Layer 2 of a small transformer language model trained on English Wikipedia (8 layers, counted from 0, width 96). Numbers have three digits each and are written without spaces.
A neuron's activation on a vector x is SiLU(gate . x + bias) times (in . x + bias), where the dot is the dot product.

Input weights of the MLP neurons that the questions are about. A number n stands for (n - 500) times 0.0009.
n8 gate (bias -0.068): 797374367584255291471614354442387741728299431409318578405726732265343378535500201092650477390426702664686617665463510311763729691410453772471419383468484436743351492385220580495476735336590333354843536131471606504522489696519427415763856377471636558570270602436356349570620320731424506593
n25 gate (bias -0.037): 393528392362635600503649444595516637469678488483490370415500655433726534444338552687505431556342394662428434401443446507610530571536562380641389360504510658503514384415190508324737536598370357627332650444549469548395579422356507389253607408453747611718444426526753560602586339570654440505
n34 gate (bias -0.050): 593546539400423499368611427753502616795530534406322461772274483574470642577362262603522422449359516616396633538558192456418771562586627580435490550516622478581338485535288505565596492493525325318482541531593301399384654454355495375350485196557539503597711577493578544330551715527476463618
n36 gate (bias -0.042): 390482744386427520716642669582660527270025424520434598417244648397388505603543351382437453362481738444483538651703694580599408617718449717537497510463477653573502425482359669515503457211500429441643687627487356558516740645430748477498661308223348537299604641148364432484582663118125664273
n87 gate (bias -0.091): 207644812357722562448567447493374603511566611561507372696585437470285346507489758505508542708516679681395512451391394487438494593450604376563475559508718645414826344663451619429388424417712455269378361388637462543284446667198477556552337276456689639329427586432376675255463483514536458481
n95 gate (bias -0.042): 773467511455308607424474311572380434654506611361475502524442407551500444352629345336489549343541513405680553510375561369426316615336192652587465446552505515643603684350490497676266441500664448614843677435365495679369670323492596539684257570465384667474389287503465682445720399603419531372
n120 gate (bias -0.011): 654571526547501471411750440358456828573416491322514568552456378470284524454689339388452547540360641473600635443526539479615602682498416637613448428305258417441511368421347732412700399581562426346409700458581563312533652746523558445378553498410514622476363362477559364552668501509477376444
n139 gate (bias -0.051): 580411513595320566493635350486450429420535551448569605587306389553359562409528430443464565492562487424480514533313419454584545597280515471565361585316436479464612515588441912501336563433444090590585576314556505421609505635479588486537503291682508495491509514220611503572574737336485608612
n155 gate (bias -0.048): 600406380502475605510362596265399427563574679593558650575262318651574518440577474669373653519386721396471394351457439271510481514333393666544751608547395339581551504356496629777526542512424519390596731362283429717641562708541545547500740438546267559502743523287469636274598338378311623391
n156 gate (bias -0.022): 464301533388579467497472454578427675606514589640260753433445432298304617661457616546602412435670312399343595496536490689566616418508262728388427430245632348514378516524617351410492472643499625320412607516497483038440367570486349727541492528546367531579652336603600575454587116412260629608
n169 gate (bias -0.058): 576397506445416676592722391610491556534458514519428707278459613646484436464511399362475472498542648312536526364600494584514579767400554540568447653629417487544646496320218691559651509422475335270649799545532493342560494438686502293396484428269396399414746607307474469423717576409550484395
n8 in (bias 0.011): 551399443368443185427431376096507536390497248502743506770473701340509730524390484563544274469426457793415628642256544515622442755744485656487571387468569530370387570450594393613674643457358507511613493415389511432322607460648494400418613717375330465664478580494508463560596285580483740423
n25 in (bias 0.000): 471435569467649572646504603463494297533640480740635460563394544437529635528540475268612667449405563458768403464472559561415523435352474525386450595474547356780470590580473501627420441492520483354628431334378458214399388530793604464507417694514296451572559517429330449613337555474496470449
n34 in (bias -0.034): 463554394472689650385516408542502466549547492616383510548395488473378624517336493718429303339491438580470768611524474609450519554453414576393462403670699587523238500478455509709490603512345453398409609646766295402564693475345437485516355402681412432535718542664510719506453457530494422441
n36 in (bias 0.007): 571549504442470712534565459469453351370454479477479463427645573452540804641645494418688550403417651190559583590660704441632361395605664631462469486355491317512507491495406491498554576194515498513473583487310456804418486437355556480560558355427557473443444410531349378636618224531352574655
n87 in (bias 0.061): 699327450445576693358528362211331423273620734556668630436509294648405477485636523618536673588330828471537375708330553373542297481533541497433548619528531484438562401612449466381563494335495530506604520501547281533580316780362313435539531480487528502414608577463497512488453743580368555546
n95 in (bias -0.051): 592540411642439426466568421510495368473522596569578539646350571633695422461448485586488610409666514490469571442438646525513404513475431530460505444503531542742630525430478644493153419522544495656451563475410377498329553288654603430500395617309541396679517470317406650373457520598381541500
n120 in (bias 0.029): 649562486556459549760657330477391582476505502415463559489520500411379500617407261542291595426427684525571691337510678556637552718469463539598409478493161509508442436527475690388578452550452498486428600412558479371498597759408502153333371520398376506513508490562457478513586584645534357528
n139 in (bias -0.003): 532458437442318561523466552401446596375501697458473614514492373515505505364471429439513490483590340697407445512496580455559535547462482427561456511510601614615458578557539591592410639534516577488478438395425450497667475545391521434463445551642520483518533435313362595416528620434574466557
n155 in (bias -0.030): 671452421485598537344331650416650466445313428520679621457497472689683271509553381754564520417551371715531408380311471332521216374357389447450793560540427347682478687374453489607613529412578557610454704567419325758582623513388463407364427519547428535500575557377459590207471681483519467387
n156 in (bias 0.006): 485355572537487410590559632690439606511548743508376634368569518524514283598404503592465601338518491510397452595405504477561325436557393706414579441437482400421556437416580185404504379422508560449660703732522455478675453468418276537428392468455405579636623372380465476443468338413388525629
n169 in (bias 0.025): 471457536468335491373484455675607474327449565543389618332572489645450402320572623531335459322311533322396450377532643351318515527419582542552543537450537436440466648299517470581726513502568500406524644473571625628321626350436350451590587527513402495546420453644648530539539542435359724543

Each question shows a token from some text and the vector x that enters the MLP there. A number n stands for (n - 500) times 0.0084.

".": 524478519449529581750535495461456497525499589467412546459498447600532454555485506525422501454520459504392389386555587524499632603511519424495554511534509574495438505554435394450488442473523536530519477573513621455497461549508496143351449520356499501490439594583487510389582502503533435544
The two highest activations, in order: n8, n169

"it": 439336471467540554686471436496448470519425637529448557503447503486559439527411544570537393525644464489362504340571472481515673636518533527534512502528582615607481411577430499514574438487480480563512523495534530489484461475476472163420579470417539462463482621461464524404541487535589505566
Which of these neurons fires most? n34

"ur": 443395505370581618718473479553492485488456573538549566504439520457515528402535610460448456497656566517401477386545477511525625741555574455435490501512500597544574458552446504532457361493505454480521581492471582422503396524636519127439509519402475435496485520462539537338591483478492552529
Which of these neurons fires most? n25

" of": 446374461472467581722517521510423487474406565486466610499511469477474552480495459468444470476542522521415457400632601500469526724511581565433487505483479556545589452554527527538491368429507498622519632463531542413535499577520494128427475483433406442457527539404488526390571507487575518563
Which three neurons fire most, strongest first? n120, n139, n169

"iv": 394377582385633546737452534531483488451432557495414672491517481428500505455447561516479432507595523487331433393573430489556580712486538509483470515494467597570628486535568520515454382502567510503520593528566584414525436539533511212465457529431470443403460571476479518385595474441521547556
Which of these neurons fires most? n156

"ar": 477436467451606552809542431522446456472521654554473518474487493568498474509457593584436388492577465500455477451642476498564638625491540410453480496483558619590515467556468546470423454494531490531435502421516525572525320458519506176451557514500447464497493568444519494380615511525501495549
The most active neuron and its activation: n139, at about 0.24

" l": 496444426511542534754561482423383504504508679482523626454545376523465504517490525631521535530521544499384459478489510470525527625532574480504501524501416610549497442558517456428481453492491481499445537551527583456472415515479520168387421454508503469393532541523460554331587529528552384620
The most active neuron and its activation: n87, at about 1.3

"l": 493417385504562519765546544463506466485522667509570567408522487582522536520451567613447464491606498515423447452493494521475656638480566484544495555561437600547491443526506422503427404469483519505408496580459571565523374471471516205422431455392435467471481565483468453408598490494483529591
Which of these neurons fires most? n8

"ort": 480441406451527562663390421534443483607438644592539528502483509502531448544499520580509336495679461483473441380560493488561600595566525509479523489439588604593419455500491505566419458557459502476508412617540614512473422499519517119396550514520476412480500570502451461410554475528508479556
Which of these neurons fires most? n34

" in": 494500427463532563759517449554421480465459626479496608530531466487484496473491496462433432502513552485480508406616565478464563717459574531412485496505490533578544480578468500562542346493507503568512604400504529479478464539485525087418502448465383473463525541445480543362580555510569425593
Which three neurons fire most, strongest first? n120, n169, n139

"B": 536483516511567531688439432434421492525530530513481532477458535613511577543477466537527504483578451465468394384571508524590527623414547469561464525550571550577436421562407448412521498491442540508509488548556659437459432464552507121463475562426515462453454560489436450456623523510596383505
Which of these neurons fires most? n25

"ri": 477449461507566483795529534481419492527505574445468590478494508456522457558319716534421511480636462608322467481600477521495587600566570494471527508501499539531442454541467470503504435479492521543464527537495570459469381473552537205405503551484330393508496570533461470408507436512586508513
Which of these neurons fires most? n156

" also": 484431397564504588792458396568427496492445533416467593535517552445446524549467530541410440468694472446411495491537555470505472654589453504477485486529462538530451477491560499489467496470439562585535519635568586479524487549453515132473421527363382457494495616502494471442503379567509501540
The most active neuron and its activation: n156, at about 0.28

"ous": 429398412389571607756482490482416471432431607513510563537482454456504477553475533570459392484508476456471343515479512444594473619531566467471487529454511520617470466531554507496474459476547494489462494562531630476581418523531540182506488478451514444491465583515535472436571574526628451590
The most active neuron and its activation: n139, at about 0.14

"c": 468551493502636540750402434495429489509515612497464536543551450504474527498428598523499444508721507511396475342604469541464601613469627485467518530523580551539477493540492491558525383454545506487490466464536594428460431506521537175466357519386448415413419572480440528396574432555529487580
Which of these neurons fires most? n155

"o": 450455472476572478766387544440417472425518522524435664522451439531497474509452583460453450475546475496351459397568515499468624675489558505481475507501515572565492570473566451479453507541466498593471486526498566461528438509592565176402539554441520408544489585469458462395595461562522519604
The most active neuron and its activation: n87, at about 0.13

"res": 481487583471635551839471500546419495499486617490510536491412449485466492493480557534439437492634443372437585474595506444558614662503580576440500504508514628633472506513457429489467376423538436512475608420500572481488491474506524154439533472424444403457499610532435553464505522477570422572
Which of these neurons fires most? n34

" be": 417389525595435541673516411514439504490523533481376610564523589479407502553452477496492360504634516471384517443501584481538550641585493494482499485509505556572480450562564419425474475497510559516541527608550624409479405531456494177536419573395392460508450577410478470436521456491566511582
Which of these neurons fires most? n156

")": 483467444497572593763450461445463479477429608517542594516456442453512417533453555505427464449506471445482480411597571509492631677463544469476562481524426555642495481503570515446536404483529483535446557450560567436530459513513480101501372515481555473475482594551511552416533485625508473524
Which of these neurons fires most? n120

"'": 547413462431537564628490422544392505533419574483370599493463555562538527465482525477458445486555509522409461421580527472474586722544580573450456484446417615611527481433388519533433440461519564623468553421499597556479493538518531080531329530391489411502501610526458542404531471604495520573
Which of these neurons fires most? n95

"cl": 435446458556610498664465500457434502477471644494466687474458465511490508476480565621442473513784502474317479372561481435529590666559550513534540529556433621596563429499439507452421449466475508481456611535469615549467457493499524149396479446439393486460530531458508543370569425506513506558
The two highest activations, in order: n155, n156

" and": 473384483473467606765528494483433496479407569496438589514480505505480563537470471495448442461516544468420410404646624509505468701564568557496487506472497624601544456500512464482474436424501519559496564530538552535498517547498518141414431442393450453460462543470447466430567485491558483584
The two highest activations, in order: n36, n120

"s": 489502556445585534721471412455498451515484596466457616527503442542454520532481515578440399506692499482428478427525479488518582613496577516481536491522515589541439492537526439491460420467523508546490609574531597485537409475521527123438318513458340463468485584514480513405480581476541499585
Which of these neurons fires most? n34

"is": 462465535387548598722476454610463479483467589514458572520423438416487532456469513578361371508545512537432579389584437493482662787539609477489471504515502605550506486527466545522478440479535444514466600456538553537479537500501512125476459441417418379466515622547526566361569496528525524533
Which of these neurons fires most? n34

"02": 494478448460582443804456451607429513566425577450491552494519403613500491499415559572518475444591481483444459467503506498494558616539597541413478487521548642542417516473469483512411415483431576495541524531533655466518450467510516127461545538481381395504451633458456540518566465462519458566
The most active neuron and its activation: n87, at about 0.15

"ac": 425438533424584544734415415590378477483567612512475578488418477471485441478435557525439389502630489525429432360636493470468654667505634551520488534492498544619474504562537504493560406539527500507450522498524557479526440517564497169442553526347489381440474548430545512426499521530604496544
The most active neuron and its activation: n169, at about 0.33

"e": 442475521515497495786476501506487454454507549499493694498502429512489470522490554553465489505469455500352419414581515520552518618487578508478536490551523571558503476555519447483459442476516550525468516534519536491481379483544547150349447487500422428541471697522475445447539474464517526582
Which of these neurons fires most? n169

" O": 495508374473552569757530455482497498508552564488529588509487556471521580534474539500497459488510537449437434353533532506552560609473543528434482487535532541569403481521484484461447443529375516522483551491477563463480391465555510083336490599480505506608509528375542522446614488510559392538
The most active neuron and its activation: n25, at about 1.3

"amp": 468479481486623508718368451462453467471434635431529575522460500470548525492468572608478484494734479445385402366516527460612603620535586435537525506560538589598456454543425518486462384565459501569480498485504563565504455451495521239412616527476509471476452513387486513350603514486480486564
The most active neuron and its activation: n155, at about 0.21

"\n\n": 544434409528542502780454480463382505530477634478473554507479481494503511554399469508411465490480541521535432429547617537474595618506553507507554480562484541576531471514471460454559375583460514516499518443519592536504480517413526131458493480462345475511491602439417521474488500526505388562
Which of these neurons fires most? n120

"ent": 456362432405564539785415423559462479430407571592487600542468485524512474510487561571535404500598499504456479382588455484559498665453519529465521501442492637548524425514534533541439388458505494489469541504521624432554431497497545131479540510398564460466496621468481507430639528529506488583
The most active neuron and its activation: n139, at about 0.17

"or": 501396402450597576748481488522393465442481577548439510539511507495467518466458575498457379489675478506399461445517497518538570730546574505455511504500585622552557508557438503510393348488555471538466603442497566390531434490610530159471465517464535460475488619475500520352564501468512520483
Which of these neurons fires most? n139

"in": 456442492442615600697459472519459449460517561553539535548472441481558523510434604526475426514584485515405443426518484486481656603396532501496483511603513592608499474564530460542551412492429514581482513502463503350565411482452498196499457513418555439517477553466434514355490541519575510623
The two highest activations, in order: n25, n36

"f": 496440456488528509717434532511520465443529564480519549506440474594532532519489490656534603516518516400415455328510468428515584652440611532450515540542521495655450450520501472521512428476503533469473569455561525589501399486465472136427429504562481449480491587352472506434559469583549497596
Which of these neurons fires most? n155

"er": 484361489491553598738504480493415452438487569599509480528436499603513478530448523462482441503618514439343411351533520547559571574533593507472519511543549651620450497594465442463484417513515501488484566521499561491495418501598532145421493460470549453501452569490484504362511499466529512531
Which of these neurons fires most? n25

"ic": 433389475496537591751477382494400464496530582473512561551449472528519423518460621600464425483701441552394368352549482569506662614515631472502488495534517602547515472531556528537526381503527530569442506512518482514490452463483511258474446475428505414482444542475510496391520507632548491560
Which of these neurons fires most? n36

"on": 498312433450540566759471443548417466492463499511446510467481416496493512487438604517464501499602477522407485402611494498483667621496521506486521527548550506678435485564492498561569436493452542610541519390489530467561400449539509139458457564402548416540506585468446506416507541491553519571
Which of these neurons fires most? n25

"J": 505456468452612526745459453447504492452500579501541673479431492496516474557479512574453477474602520510415398405601517551541488638458587487523406504537494596450505451550536447433586528457523601582445492458562563479568402475489476145499540526450443464476463532404464513393663499484500419519
Which of these neurons fires most? n34

" c": 529550485474569587726532397443366503527448567428434607494508430485470485483499550518493512519576505511440469403549506503524570663461602473476513525509477595602483497569511471574466381475498548522500522455560544496441486568522529136453459465477443450435442584458458515348592518582534340551
Which of these neurons fires most? n120

" R": 488515359456624573800468516513386511510505609466497710454457477425456492454453532542465502513650519476408478405527480511544600666538565531527433542532456527558523448529500511477466464484417483541454594536521538404540490536534514108485510548397487481427536525482471519477555457478513355526
Which of these neurons fires most? n120